Layer 10 of a small transformer language model trained on English Wikipedia (26 layers, counted from 0, width 128).
A neuron's activation on a vector x is SiLU(gate . x) times (in . x), where the dot is the dot product.

Input weights of the MLP neurons that the questions are about. A number n stands for (n - 500) times 0.00072.
n45 gate: 639 633 398 622 349 384 553 479 586 567 668 567 422 572 467 470 563 424 605 455 567 533 561 575 322 664 436 752 696 525 403 613 436 524 770 568 667 623 368 541 690 406 345 298 848 650 412 525 569 606 577 624 486 400 465 529 713 259 732 458 483 651 430 618 492 475 614 455 62 614 351 455 737 200 691 350 550 385 391 442 451 452 536 477 382 342 470 456 467 292 477 412 608 338 706 471 579 726 327 620 434 360 254 574 492 305 542 719 388 462 742 536 411 719 660 354 447 753 452 496 450 357 671 533 448 421 603 420
n47 gate: 448 706 625 517 616 266 491 505 289 367 664 459 296 559 350 571 378 589 475 607 380 659 179 434 483 444 554 673 492 390 683 509 724 550 472 810 315 536 246 379 605 245 647 474 177 454 289 391 742 554 802 644 369 504 444 592 460 773 588 647 592 563 496 730 534 265 418 705 366 246 588 293 478 291 319 667 434 429 479 239 777 301 487 471 299 676 455 572 669 401 508 319 461 444 590 647 560 504 347 278 318 245 554 357 176 431 549 620 686 437 491 487 581 561 478 449 520 614 585 535 482 574 602 517 449 623 526 411
n57 gate: 268 250 606 555 414 579 639 515 611 310 329 487 458 527 363 438 643 623 173 541 522 431 317 340 472 640 308 419 709 320 840 363 606 509 713 596 621 735 645 458 379 449 371 390 272 536 410 552 626 617 666 467 230 476 191 477 803 586 397 390 565 374 505 478 410 481 468 561 51 514 448 500 650 433 477 486 571 258 700 547 147 605 331 592 318 307 437 437 412 433 566 741 448 487 523 570 491 907 532 636 254 130 644 468 537 500 385 606 291 250 528 486 370 753 208 302 509 288 495 691 486 535 534 565 459 311 346 514
n78 gate: 700 202 476 537 701 381 454 213 571 643 366 567 304 523 419 529 386 354 531 94 898 324 436 557 505 458 563 529 531 348 741 390 548 283 511 381 544 616 310 650 369 481 277 532 457 310 373 335 753 406 557 439 714 590 605 491 471 452 594 505 368 246 374 585 328 477 728 580 466 601 273 577 579 540 350 518 273 545 724 191 299 354 789 817 693 509 612 742 397 592 90 524 377 633 197 584 526 389 454 427 715 505 239 388 422 509 505 472 464 674 537 422 481 406 514 782 410 836 551 442 514 549 508 430 381 785 519 332
n80 gate: 652 774 593 283 596 522 535 496 507 676 572 377 383 202 357 544 748 599 493 558 590 267 635 472 570 527 557 604 559 404 573 688 719 523 626 515 316 738 359 543 716 449 570 600 456 379 352 626 577 608 423 563 368 599 520 634 468 427 378 786 539 341 484 526 473 453 364 366 460 609 599 303 340 300 671 477 365 553 653 508 520 577 462 714 411 433 748 550 316 492 437 572 468 586 454 703 367 493 308 201 559 605 508 500 519 457 496 535 397 354 504 577 253 413 711 535 565 647 569 409 679 496 808 543 431 468 555 797
n136 gate: 647 772 442 590 642 627 552 455 554 615 553 616 452 610 509 571 739 619 558 367 554 547 594 557 633 452 442 394 463 509 455 487 446 210 413 547 717 674 352 439 395 284 142 355 309 458 487 421 415 515 251 483 590 403 560 194 447 715 566 549 670 407 691 387 500 38 215 587 353 496 312 532 655 563 656 526 636 667 670 331 413 445 445 643 518 557 568 420 717 320 583 390 342 500 364 504 440 360 585 210 491 388 464 500 201 633 442 328 547 482 239 637 805 531 349 719 369 821 594 519 566 394 622 822 483 474 583 496
n186 gate: 327 538 496 353 470 473 418 522 287 508 589 722 334 589 302 585 267 508 524 336 575 364 475 634 353 699 757 356 749 517 727 695 710 243 513 504 439 662 284 749 550 364 339 753 369 536 484 630 635 555 539 454 565 546 511 605 428 427 232 500 317 592 504 352 315 388 537 316 466 355 433 375 627 309 351 336 479 576 447 488 314 253 630 703 449 328 651 702 716 517 314 432 609 542 537 554 466 264 378 487 550 551 654 641 586 389 428 422 747 432 496 606 539 759 372 393 519 815 427 659 542 449 549 596 659 622 417 432
n197 gate: 376 573 405 583 681 333 704 755 232 488 549 404 612 516 655 207 529 457 741 599 546 552 520 614 321 516 458 681 594 529 508 571 346 364 416 469 613 388 249 480 706 500 412 623 586 329 563 459 481 527 534 674 343 369 486 431 737 537 537 620 650 750 307 624 590 375 560 435 364 360 565 301 295 365 839 564 394 593 370 556 500 453 575 462 632 455 767 527 267 600 764 361 707 134 559 456 585 492 504 277 396 429 537 296 619 651 537 635 492 525 460 587 375 415 588 564 533 366 504 367 667 568 409 488 484 414 403 376
n219 gate: 527 611 317 572 467 694 233 704 556 728 626 722 705 442 495 551 183 211 340 491 557 532 644 463 379 441 345 314 342 444 500 361 608 121 566 567 367 556 431 509 687 800 274 330 421 395 735 656 483 371 410 344 610 500 606 794 444 519 601 486 349 434 618 443 606 450 831 532 486 313 776 683 419 434 491 428 380 597 406 495 404 433 437 581 430 565 665 522 623 547 478 519 528 647 303 704 538 431 442 95 700 288 453 486 392 631 449 973 353 740 395 590 603 491 673 392 371 445 545 362 463 788 640 601 576 708 523 719
n45 in: 631 620 539 471 370 560 471 544 536 665 678 565 470 591 612 291 554 579 520 408 443 504 387 727 429 301 504 387 424 371 408 612 522 582 605 392 633 548 444 377 521 221 441 625 543 758 471 329 480 567 704 534 511 500 463 350 444 736 838 674 602 327 263 484 595 594 627 594 295 335 256 438 468 117 619 529 521 214 508 458 635 517 525 648 749 487 355 409 521 162 359 655 641 781 479 487 679 625 300 695 462 688 465 411 633 303 378 462 500 627 475 500 447 445 656 182 368 534 317 473 560 496 558 577 558 108 777 591
n47 in: 422 488 532 461 343 485 426 750 249 705 399 639 417 373 496 557 439 458 616 733 383 692 399 600 535 508 492 403 596 568 878 763 268 492 560 400 200 581 370 760 460 504 602 488 484 382 519 401 361 724 789 409 367 432 503 615 504 796 615 403 540 725 488 223 328 492 480 559 532 500 532 410 430 398 424 632 540 481 789 409 559 346 303 519 431 532 443 561 382 598 395 612 683 337 690 520 438 414 311 475 445 618 565 582 593 469 638 531 692 459 634 616 549 516 535 403 316 440 624 546 308 459 464 524 504 728 385 661
n57 in: 446 526 526 438 466 282 475 417 424 328 474 741 441 406 402 435 690 307 624 724 560 496 794 551 234 428 774 560 606 671 825 566 774 663 433 533 710 470 508 576 437 412 625 690 487 630 422 797 504 416 528 305 555 462 500 640 594 569 598 444 314 500 475 569 308 441 567 288 500 604 619 642 536 431 239 517 398 589 389 349 504 664 558 488 266 496 565 549 483 596 420 393 504 256 640 475 794 548 512 460 580 517 587 173 570 537 789 517 459 357 601 695 665 771 378 272 693 674 455 733 641 524 595 580 348 487 407 259
n78 in: 231 290 609 467 673 588 408 535 375 772 573 524 293 521 427 561 553 393 665 483 536 462 550 620 412 652 863 474 381 328 809 500 426 500 469 219 412 731 536 432 525 382 420 558 267 394 562 496 524 472 512 445 657 269 529 513 689 430 385 409 466 308 517 671 586 381 429 368 548 552 555 504 514 216 496 375 432 455 463 365 344 521 305 242 117 654 802 595 665 579 677 521 551 504 832 774 702 404 620 372 521 552 448 471 267 241 487 525 207 600 648 767 461 551 517 546 632 611 297 462 564 408 523 576 529 316 547 561
n80 in: 488 528 604 485 703 526 485 884 444 464 412 578 644 360 662 624 482 648 511 623 582 778 515 638 504 403 432 556 482 429 444 382 548 485 331 371 549 436 507 461 551 496 685 359 691 526 375 210 380 484 412 335 325 524 463 284 642 484 614 256 316 466 317 526 711 734 461 312 744 644 720 660 375 496 327 592 280 680 393 644 492 435 351 387 380 480 407 348 434 371 604 729 465 461 557 391 657 537 656 537 605 416 725 531 462 669 492 469 583 572 512 630 412 410 426 419 193 386 680 510 559 500 380 535 489 595 406 723
n136 in: 624 661 584 801 531 557 491 527 369 623 408 463 633 592 369 288 667 437 557 398 385 428 500 530 458 414 464 228 609 129 664 293 527 488 486 349 518 522 431 500 655 479 483 344 496 541 525 400 480 791 557 314 418 374 392 76 435 447 392 429 617 288 474 302 733 595 637 366 685 509 509 701 573 554 488 568 326 856 715 440 564 391 487 714 522 587 389 341 513 331 263 456 409 536 386 603 504 602 938 554 397 433 504 324 475 645 429 610 630 411 285 682 425 418 680 763 457 443 825 350 487 541 628 599 416 557 634 548
n186 in: 472 347 307 579 635 549 294 421 367 419 537 409 508 512 480 533 489 368 530 555 492 468 382 391 405 548 516 459 567 638 549 696 409 531 631 633 591 693 557 340 348 297 805 249 268 615 566 548 582 390 519 154 717 512 534 737 370 352 399 553 444 601 408 634 601 828 492 717 672 729 568 566 632 381 376 535 440 538 656 544 524 559 359 759 516 294 512 702 392 562 439 654 592 570 633 814 441 462 559 654 508 611 521 754 390 484 545 812 418 438 632 331 533 235 504 338 431 540 488 411 395 444 569 308 574 391 620 431
n197 in: 665 648 608 411 473 780 507 406 758 343 519 364 384 588 374 570 656 474 364 396 478 235 537 287 585 417 345 604 303 343 492 330 648 478 416 780 555 574 642 598 647 294 496 430 485 489 610 568 406 528 415 405 422 576 487 519 389 492 534 681 311 409 669 496 642 542 268 432 623 535 621 362 254 475 551 444 504 511 448 451 519 673 552 617 322 614 336 423 632 574 471 523 231 735 537 429 452 636 478 382 586 438 403 732 123 444 384 333 485 504 436 500 729 439 414 522 572 656 426 631 492 535 575 564 526 527 553 442
n219 in: 686 697 325 214 458 688 484 263 476 432 746 460 401 755 525 717 496 633 610 451 706 385 288 395 525 512 629 369 624 525 389 606 273 448 513 553 595 679 445 314 463 558 516 557 585 600 496 479 620 493 598 734 597 592 393 504 677 641 805 534 458 564 483 372 653 687 484 437 389 364 542 621 493 301 295 692 374 564 585 546 380 147 528 707 504 483 612 298 575 526 599 302 638 557 337 607 287 358 260 634 537 432 594 607 541 488 521 684 278 825 508 496 260 408 533 471 595 542 537 596 651 492 507 575 313 576 883 585

Each question shows a token from some text and the vector x that enters the MLP there. A number n stands for (n - 500) times 0.0092.

"===": 638 659 619 546 390 420 466 681 563 551 490 495 499 558 549 519 523 605 515 501 348 430 606 484 432 495 579 496 515 458 449 491 416 466 403 511 642 564 453 629 418 411 509 521 562 576 539 488 675 518 485 496 513 348 559 295 554 576 578 506 350 517 435 395 608 377 549 436 270 548 566 201 160 491 513 480 540 482 540 654 443 534 409 611 301 500 369 409 402 526 693 624 669 357 528 280 456 636 436 556 350 604 462 624 496 452 522 516 433 565 521 535 592 478 480 550 524 679 565 546 482 474 384 591 489 483 587 492
Which neuron fires most, and how strongly? n45, at about 3.4

"ia": 543 493 387 300 406 573 547 686 516 565 640 502 640 427 435 401 609 485 556 502 484 489 474 657 546 492 642 540 448 307 549 503 549 462 431 581 645 651 420 551 512 600 362 523 649 539 445 726 436 476 544 488 529 675 551 353 606 607 486 350 582 382 519 478 607 646 542 395 381 366 388 507 268 441 562 620 673 485 527 157 777 505 482 516 346 513 484 680 535 346 599 397 514 428 502 588 466 384 410 519 382 658 577 525 485 354 547 571 509 327 454 457 507 585 526 454 580 617 487 336 472 469 335 595 542 471 335 617
Which of these neurons fires most? n45

" c": 519 544 509 538 374 451 452 557 418 488 492 434 513 589 524 371 395 455 583 566 336 378 603 575 437 421 395 505 485 427 576 475 535 536 494 459 596 456 532 418 555 457 406 476 520 420 397 400 409 665 548 402 403 581 331 476 569 548 473 452 557 333 502 525 508 523 459 574 576 520 482 462 233 494 466 463 491 587 417 663 494 505 495 537 437 477 457 433 475 350 725 525 590 537 356 460 506 708 474 397 463 451 504 379 561 521 555 443 532 345 528 401 496 607 521 546 445 428 647 482 518 465 531 467 433 585 535 481
Which neuron fires most, and how strongly? n186, at about 0.43

"ist": 403 592 570 563 506 590 529 530 475 613 617 458 518 370 461 472 430 517 636 521 499 417 371 357 665 408 414 536 542 477 614 448 435 422 466 680 558 560 517 322 664 374 485 464 399 478 661 424 238 560 723 435 681 564 468 585 455 524 552 580 460 509 505 417 525 431 526 526 466 432 393 283 286 360 529 447 476 620 460 525 348 404 486 492 484 592 466 262 546 453 498 413 588 624 402 545 506 563 684 432 426 588 256 465 443 453 291 438 576 287 441 580 516 511 379 584 622 500 470 599 584 450 490 427 485 463 550 568
Which of these neurons fires most? n136

"por": 378 562 461 327 459 578 468 332 594 493 604 504 587 529 544 720 443 525 481 386 414 594 447 551 585 367 409 672 639 431 472 594 467 432 482 613 430 697 507 318 565 565 450 644 511 438 491 661 373 592 531 300 602 423 452 330 452 450 563 612 553 551 492 635 539 612 549 432 505 441 184 420 365 447 391 450 435 543 459 508 340 433 586 642 498 499 412 347 429 633 396 260 615 589 555 401 577 540 801 649 411 538 605 655 487 624 642 502 495 473 622 599 514 433 673 444 482 544 624 536 530 540 494 528 399 692 809 526
Which three neurons fire most, strongest first? n45, n186, n57

" is": 465 494 393 376 610 463 639 481 444 445 575 467 521 367 383 475 446 360 453 432 502 532 686 447 506 471 547 427 468 415 717 500 440 529 382 527 437 508 415 479 577 271 619 588 580 382 587 285 478 562 397 552 559 553 463 477 411 547 423 562 409 500 466 313 475 374 382 625 343 513 450 453 215 659 500 699 555 539 413 407 336 516 588 448 417 570 334 467 315 554 526 472 508 584 536 359 458 551 518 629 484 397 477 497 451 386 523 438 615 383 587 475 594 483 427 552 354 311 397 496 508 523 358 616 507 528 595 555
Which three neurons fire most, strongest first? n47, n197, n219

"um": 492 396 396 506 361 666 584 504 524 583 391 487 361 420 300 337 504 526 382 520 505 588 665 562 504 597 664 437 432 550 639 513 599 461 538 537 376 533 191 550 563 480 610 622 446 571 539 583 389 515 592 492 566 739 434 603 538 582 495 500 344 609 550 577 585 481 543 471 469 605 566 346 352 405 507 596 290 674 623 433 520 621 540 707 472 384 565 545 297 544 576 686 368 600 543 711 278 607 399 501 719 533 705 449 324 509 545 497 475 258 517 412 601 433 556 618 501 244 430 486 584 525 503 426 542 486 395 499
Which neuron fires most, and how strongly? n186, at about 1.7

"ess": 382 517 404 361 548 527 582 404 559 550 467 485 638 396 538 524 413 427 536 341 387 521 623 539 577 318 676 493 443 519 496 466 481 562 444 379 713 613 547 612 369 480 426 441 529 464 497 278 265 504 492 430 637 638 420 484 182 587 545 597 600 556 448 385 535 457 609 686 600 555 643 334 391 395 461 503 498 627 564 436 482 486 530 476 638 770 570 376 353 584 495 633 723 539 607 515 460 551 370 764 489 502 730 499 563 622 332 271 576 647 596 475 739 551 439 264 401 508 515 492 525 477 469 654 535 658 436 561
Which of these neurons fires most? n57

"A": 655 509 401 485 590 462 400 558 599 377 483 450 495 426 458 387 650 712 386 731 461 659 436 580 450 362 607 796 517 478 518 497 385 618 517 539 378 293 254 407 598 661 416 724 592 595 484 562 499 507 590 580 466 628 543 515 490 464 398 509 510 405 367 575 590 667 409 603 690 576 434 270 251 484 531 454 535 311 525 344 484 625 484 559 606 545 483 555 443 464 384 659 459 533 410 475 484 650 559 556 565 568 709 535 478 433 468 493 403 343 482 494 427 586 515 611 603 580 417 415 477 330 302 653 534 458 539 502
Which neuron fires most, and how strongly? n80, at about 0.79

"per": 394 487 499 472 454 500 504 418 567 576 497 509 504 463 438 456 455 507 567 303 518 554 577 411 463 470 482 572 532 679 490 531 483 328 493 370 398 382 363 362 415 554 307 459 459 546 644 567 489 589 426 347 535 724 407 504 502 617 475 538 525 518 513 531 629 428 435 256 483 651 406 385 210 660 542 687 471 567 580 651 413 633 541 640 602 548 579 494 600 592 600 635 533 620 637 406 466 705 561 468 582 469 512 554 451 582 887 412 477 324 545 427 491 556 354 562 564 268 481 465 592 523 357 536 490 506 489 391
Which neuron fires most, and how strongly? n197, at about 0.52

"ers": 497 573 630 323 486 467 294 525 332 509 422 585 440 344 429 535 491 303 612 203 196 407 510 493 477 466 557 428 558 736 555 585 490 483 457 477 586 719 462 579 412 537 487 731 438 452 404 508 419 519 547 402 667 650 490 641 393 585 392 511 526 558 488 494 522 478 550 606 388 576 552 438 433 511 483 622 503 533 482 588 419 355 470 646 767 622 624 566 391 681 498 364 452 576 499 364 641 442 483 765 377 463 339 368 527 392 594 301 480 683 693 557 623 331 533 456 602 709 465 542 378 514 383 600 552 631 630 571
Which of these neurons fires most? n186

" he": 489 602 326 494 732 464 546 381 401 646 575 475 481 437 428 407 500 515 493 547 488 403 548 684 506 601 524 549 513 512 433 558 354 441 458 645 371 610 686 348 605 572 484 559 510 534 390 285 507 615 461 583 491 384 389 467 563 463 373 535 399 390 444 428 796 553 499 662 663 410 331 276 294 727 546 610 626 524 523 462 503 515 394 494 453 618 384 631 391 476 659 433 621 506 634 380 431 630 487 394 486 518 655 381 479 553 463 532 457 413 453 513 702 534 430 606 396 431 567 526 562 494 310 567 537 391 435 422
Which two neurons fire most, strongest first? n136, n197

"l": 379 382 336 650 553 560 535 601 526 557 563 426 508 452 506 441 492 364 288 408 327 519 492 559 459 479 597 654 481 702 574 595 633 357 508 581 532 648 659 674 479 623 592 497 511 438 602 517 558 570 574 580 666 456 484 403 423 426 555 458 435 694 544 534 533 191 503 527 420 423 457 312 425 394 532 444 499 718 431 635 392 602 317 385 504 512 701 576 527 542 489 608 372 556 627 279 578 605 561 456 417 510 607 457 487 537 342 546 594 511 386 539 362 587 444 380 370 299 508 657 460 443 378 297 460 585 432 472
Which of these neurons fires most? n136

"ial": 678 628 276 447 561 514 456 730 610 515 589 425 487 486 624 546 401 488 538 427 386 569 536 337 470 292 444 573 231 666 569 678 284 319 442 467 441 615 547 562 471 709 534 594 621 515 695 380 308 503 397 493 647 475 492 561 604 619 542 379 556 558 445 372 558 472 505 439 522 439 418 548 424 394 506 552 694 303 375 566 464 413 489 488 468 621 540 553 266 740 471 230 472 487 369 333 560 537 492 602 416 458 578 674 571 508 348 529 508 304 650 538 588 550 531 359 467 614 456 524 471 524 216 338 459 528 597 390
Which neuron fires most, and how strongly? n219, at about 0.89

"ash": 482 249 538 454 409 460 479 647 568 540 542 477 462 438 678 585 381 307 556 388 293 520 570 454 333 339 552 555 521 562 643 520 544 414 477 520 402 499 426 544 605 672 425 546 534 379 416 341 339 449 513 581 644 401 468 203 648 545 741 579 580 571 502 530 669 591 723 579 549 382 522 442 317 496 400 528 401 570 590 404 525 593 372 487 528 505 619 615 434 549 567 675 571 584 776 212 451 457 515 583 562 328 500 524 583 601 238 400 586 442 420 519 435 536 500 453 438 579 508 461 643 359 379 635 469 394 358 533
Which neuron fires most, and how strongly? n186, at about 0.24

"os": 459 519 550 502 439 649 736 730 396 316 409 308 363 500 557 642 585 618 468 567 512 390 358 491 463 337 652 376 474 590 370 586 715 507 513 515 556 402 451 451 466 467 542 463 658 533 493 521 528 565 569 591 449 598 512 236 385 513 463 674 274 490 555 512 415 634 514 516 372 562 613 359 281 362 397 760 475 588 604 497 590 460 481 494 681 582 599 450 556 610 563 347 322 618 677 488 560 603 531 691 443 453 392 567 275 586 664 535 444 324 609 548 794 429 492 602 440 380 555 465 459 592 442 557 434 420 473 587
Which of these neurons fires most? n78

" v": 434 542 486 499 518 504 520 532 458 624 505 563 344 499 550 473 559 594 659 360 368 493 532 447 550 547 523 544 428 788 531 598 538 396 528 566 460 560 479 486 629 431 489 492 522 399 659 638 468 655 492 460 381 365 372 526 557 534 431 537 646 477 417 442 496 434 395 396 436 531 521 466 205 553 452 596 585 588 452 559 537 510 487 505 395 614 473 417 372 536 417 503 522 533 427 505 552 601 540 488 503 535 591 536 391 405 552 470 618 461 491 502 446 491 503 581 389 271 544 478 472 643 565 404 505 540 536 436
Which of these neurons fires most? n197

" L": 374 577 463 452 532 464 574 749 538 540 337 538 558 487 482 526 490 568 467 357 504 428 493 718 405 607 459 435 594 637 576 429 344 268 494 527 447 540 497 492 497 712 645 625 530 513 448 408 565 624 665 576 343 547 433 421 523 588 396 462 348 633 441 599 465 358 418 506 477 561 570 346 231 349 544 552 511 572 437 535 507 484 365 452 501 577 341 550 644 648 436 352 505 529 588 400 548 742 604 656 481 429 455 484 521 551 420 476 578 524 427 529 457 547 501 541 434 423 478 486 577 559 532 483 460 584 719 451
Which of these neurons fires most? n47

"ov": 415 359 410 492 260 562 553 317 444 562 625 541 434 253 639 365 468 531 600 402 345 726 337 471 591 446 368 468 593 693 246 520 476 497 534 606 531 547 319 437 561 444 592 514 545 428 715 696 372 568 482 516 608 554 451 514 461 435 585 750 498 619 376 576 477 664 499 581 357 395 626 404 365 527 453 503 561 549 541 562 494 632 648 505 433 553 369 399 504 446 566 387 572 657 551 425 529 475 585 599 475 484 544 253 486 488 642 415 693 327 608 430 592 394 597 612 452 583 541 573 487 556 557 448 661 602 750 561
Which of these neurons fires most? n78

"ub": 460 502 358 544 582 600 458 495 439 590 282 503 187 359 365 359 443 518 549 660 570 485 668 545 585 627 584 453 402 549 593 650 499 342 551 534 550 528 339 348 395 565 432 622 704 527 510 538 558 508 601 519 484 645 456 435 566 405 388 397 458 535 562 485 529 494 640 321 522 615 431 448 296 410 480 561 308 658 442 423 485 509 422 661 607 531 675 581 442 544 621 690 563 600 474 604 381 660 387 451 788 649 456 635 482 392 596 438 342 245 470 509 676 355 518 466 624 330 424 516 524 460 508 497 401 597 458 294
Which two neurons fire most, strongest first? n78, n186

" h": 521 565 539 518 535 377 435 326 551 526 579 392 504 340 538 439 583 480 580 324 369 414 666 549 401 538 564 390 415 482 696 577 597 434 509 450 521 507 500 571 596 535 452 468 582 482 442 417 599 621 617 375 463 461 360 490 421 613 524 566 591 492 526 541 537 526 352 503 460 495 487 416 207 590 466 367 645 544 538 563 413 514 471 532 521 511 367 499 521 387 506 456 522 507 482 287 395 786 458 562 507 520 674 625 432 451 408 601 574 321 542 498 530 612 453 406 506 560 746 518 473 495 451 661 490 524 434 359
Which of these neurons fires most? n57

"o": 446 584 431 408 549 511 340 574 605 499 628 583 549 404 480 581 484 434 499 455 657 327 512 555 480 455 547 493 519 505 627 534 444 486 455 540 539 612 700 544 513 498 359 406 451 384 580 706 353 498 569 585 574 369 487 446 577 708 544 503 549 498 559 498 629 538 681 386 321 653 672 458 163 423 560 396 559 525 461 473 496 486 399 640 468 508 388 576 335 570 511 535 558 533 642 332 479 697 527 419 487 578 425 436 500 570 407 538 511 227 649 543 694 588 805 578 564 499 545 381 461 325 413 644 446 469 548 507
Which of these neurons fires most? n197

" art": 447 626 540 490 446 463 349 484 618 503 694 314 419 629 609 552 492 392 543 398 529 534 395 478 462 486 463 391 451 489 526 423 551 450 455 487 571 527 514 404 603 510 459 423 537 493 578 341 387 607 594 569 531 354 447 606 429 549 439 457 410 465 616 486 658 399 552 524 483 482 509 329 149 571 368 413 609 685 485 570 366 644 589 632 457 684 443 376 604 387 498 488 646 552 497 402 417 672 520 697 380 386 312 586 496 473 477 487 504 416 545 446 543 499 480 596 438 557 557 447 512 451 420 471 670 424 616 385
Which of these neurons fires most? n136

" two": 559 489 512 518 528 463 405 701 386 485 433 317 486 563 498 525 449 564 539 415 453 475 634 463 668 575 528 522 719 476 572 618 421 444 383 459 355 625 485 379 604 450 498 600 452 583 631 413 454 530 377 459 552 530 523 442 446 585 571 551 589 656 469 391 632 517 488 572 579 458 523 409 223 642 582 527 577 535 513 430 487 507 535 395 569 483 624 416 622 628 588 721 557 609 463 608 504 631 387 689 452 575 650 489 421 521 496 554 538 579 345 522 525 541 577 473 605 448 512 558 612 311 293 412 312 498 625 456
Which neuron fires most, and how strongly? n57, at about 0.48

" ev": 329 544 542 396 551 524 438 554 376 627 479 440 447 450 441 327 458 585 634 357 426 561 470 499 527 544 509 552 390 526 706 558 604 640 482 488 433 533 568 648 639 397 367 538 599 493 559 637 495 629 440 445 520 553 411 613 568 587 420 485 482 555 502 487 663 502 487 443 531 627 566 409 211 654 617 455 546 593 517 418 546 571 688 546 555 575 262 448 434 512 561 588 567 473 463 635 419 538 483 672 573 586 609 390 496 377 449 484 804 390 374 436 573 519 483 404 405 208 488 533 550 512 542 541 557 520 400 399
Which of these neurons fires most? n219

"/": 414 607 235 463 451 593 267 661 597 438 333 460 511 444 535 517 598 744 486 787 251 444 480 369 370 431 510 673 585 483 501 460 418 431 467 452 387 540 341 516 508 404 560 545 551 472 282 377 458 529 498 456 457 631 443 616 497 756 501 460 539 530 570 327 482 607 234 603 394 517 301 399 412 389 451 570 353 499 582 314 422 636 329 458 533 461 431 620 543 486 552 449 288 421 564 485 521 572 518 572 485 459 668 311 295 498 493 543 748 430 732 602 739 535 381 542 544 409 582 470 632 595 368 487 484 377 589 549
Which of these neurons fires most? n47

"ives": 468 576 581 423 606 444 575 546 387 635 451 437 311 365 378 440 389 285 646 342 356 496 642 580 665 501 563 600 464 397 591 701 461 438 428 456 257 566 611 575 405 482 538 618 583 489 545 402 283 504 537 588 669 509 552 567 428 424 335 380 590 385 438 387 531 504 419 500 467 453 410 288 412 267 467 476 418 652 536 520 524 473 372 499 732 574 506 624 414 370 478 437 640 417 453 512 522 421 478 594 464 315 406 477 621 430 268 461 496 376 547 560 446 458 516 477 388 601 311 442 543 375 306 490 498 527 450 447
Which neuron fires most, and how strongly? n78, at about 1.7

"ions": 554 550 636 504 454 534 360 511 418 593 509 475 384 573 522 264 384 509 680 219 418 381 783 576 481 507 441 572 357 507 677 742 481 481 417 390 485 503 486 578 551 454 387 678 563 410 485 582 394 497 622 598 585 397 536 507 403 463 459 401 448 339 561 537 544 459 480 394 491 503 547 177 237 371 507 466 453 443 508 353 478 385 553 448 511 602 432 513 416 407 487 453 504 471 539 437 641 366 484 566 497 410 411 433 598 404 481 360 411 364 458 611 542 533 497 503 489 701 413 458 596 502 385 505 540 521 414 586
Which neuron fires most, and how strongly? n78, at about 3.7

"1": 461 649 504 468 400 525 531 419 478 409 462 390 574 413 447 329 704 488 592 520 496 600 543 564 453 650 283 594 466 634 383 449 316 545 460 464 723 300 190 433 563 529 385 556 498 405 358 350 336 465 508 509 538 603 453 328 352 568 518 638 535 523 566 548 799 626 563 586 413 643 577 415 365 535 634 732 717 526 583 530 440 353 395 300 673 465 492 412 540 447 486 425 389 583 509 429 644 592 549 400 493 414 558 511 359 554 520 558 518 554 569 423 615 390 570 556 596 480 565 528 310 555 489 431 370 613 360 572
Which two neurons fire most, strongest first? n136, n197

"ism": 461 604 662 465 544 487 400 465 567 442 600 366 601 325 679 498 506 572 580 384 628 439 585 464 619 592 482 464 288 445 569 483 299 470 441 584 622 609 395 528 495 591 218 592 508 520 594 406 202 516 500 551 590 329 471 473 570 495 416 553 564 370 497 486 475 602 589 558 357 336 486 158 247 472 481 586 607 618 653 443 601 474 470 550 299 614 442 372 458 522 457 277 579 482 410 558 541 455 509 558 403 539 564 523 602 507 422 459 559 271 505 487 555 534 446 474 477 638 465 428 473 404 422 465 680 617 426 635
Which three neurons fire most, strongest first? n197, n136, n57

"ra": 440 395 370 451 326 523 243 544 389 604 524 504 447 467 617 296 497 560 515 559 406 632 525 823 598 585 511 415 493 559 471 596 429 526 567 481 618 336 500 453 494 299 447 606 728 566 597 458 491 547 518 462 620 397 451 316 361 492 498 292 575 676 394 348 586 519 612 377 495 663 380 466 309 552 461 423 702 759 604 344 466 579 557 558 650 592 694 388 549 536 539 667 584 609 688 566 590 579 445 578 486 495 374 623 482 516 545 652 371 521 685 465 626 506 608 444 439 537 512 461 330 539 436 713 477 410 537 536
Which neuron fires most, and how strongly? n45, at about 4.1

" were": 506 607 409 491 591 489 562 489 451 505 564 476 470 533 465 463 502 513 463 365 508 516 637 535 532 566 503 461 554 446 596 474 471 558 362 668 399 555 585 544 517 278 582 545 463 463 500 476 589 515 369 516 549 543 521 404 503 576 447 447 348 506 557 350 578 308 496 468 430 553 464 314 102 585 593 540 550 364 468 496 380 558 592 458 484 511 469 467 412 562 625 547 560 511 618 465 521 591 546 599 461 435 505 475 475 505 440 383 625 437 497 510 581 480 518 525 523 434 406 540 599 429 369 655 544 633 554 520
Which of these neurons fires most? n197

"ris": 523 467 592 511 254 653 266 561 450 569 416 369 507 463 438 527 483 776 417 446 291 619 340 371 627 491 670 674 533 721 293 632 562 502 501 640 314 661 460 529 474 573 426 478 388 497 511 500 483 480 514 489 518 530 519 545 382 468 552 330 306 476 379 522 631 594 461 565 475 380 613 590 347 478 425 457 610 512 552 351 496 486 490 555 655 530 902 503 365 514 524 696 576 679 423 376 347 522 561 633 532 608 724 543 347 562 642 520 324 363 436 546 509 439 451 249 450 285 382 529 635 567 363 705 566 376 592 397
Which of these neurons fires most? n219

",": 512 537 374 479 665 433 626 459 484 505 554 470 507 489 675 451 557 451 593 624 592 406 515 609 444 502 477 607 540 594 457 469 373 466 363 548 542 459 544 497 544 396 379 629 586 354 365 544 500 424 318 556 507 522 530 519 596 533 369 559 588 542 562 626 408 595 474 486 483 683 477 407 266 523 633 481 505 649 431 344 641 384 404 617 435 543 546 539 518 496 406 439 511 558 451 414 500 727 614 519 457 603 421 472 515 490 392 513 450 375 533 423 419 547 611 384 383 402 587 414 588 527 316 517 529 537 640 511
Which two neurons fire most, strongest first? n80, n47

"he": 629 362 301 404 498 514 456 424 483 538 384 441 566 427 271 577 647 500 439 499 493 446 335 653 391 477 419 533 574 602 541 415 494 452 507 449 542 533 461 317 569 541 541 596 623 602 276 405 518 569 542 502 530 452 510 124 582 488 518 570 395 473 482 552 630 481 571 510 600 592 358 268 290 445 648 566 368 398 590 273 567 632 324 435 526 603 347 591 376 616 511 181 369 464 545 619 505 573 411 774 438 365 531 510 443 540 289 544 356 313 458 562 438 430 540 382 457 583 491 390 643 635 396 512 439 469 551 387
Which two neurons fire most, strongest first? n45, n197

"al": 289 586 453 557 519 623 490 569 580 633 539 557 659 269 605 615 503 435 491 532 334 452 463 535 592 281 744 450 509 728 445 388 389 586 507 461 307 490 688 559 550 483 630 392 721 503 625 714 492 541 540 585 543 652 494 537 417 464 485 315 599 585 537 536 568 682 570 617 641 511 392 595 469 459 726 527 426 659 405 619 636 468 527 493 527 472 452 562 419 630 440 560 647 569 671 639 560 731 601 272 543 320 625 748 572 745 487 513 476 592 479 438 534 532 403 658 477 333 530 465 334 337 347 312 452 617 588 533
Which three neurons fire most, strongest first? n45, n57, n78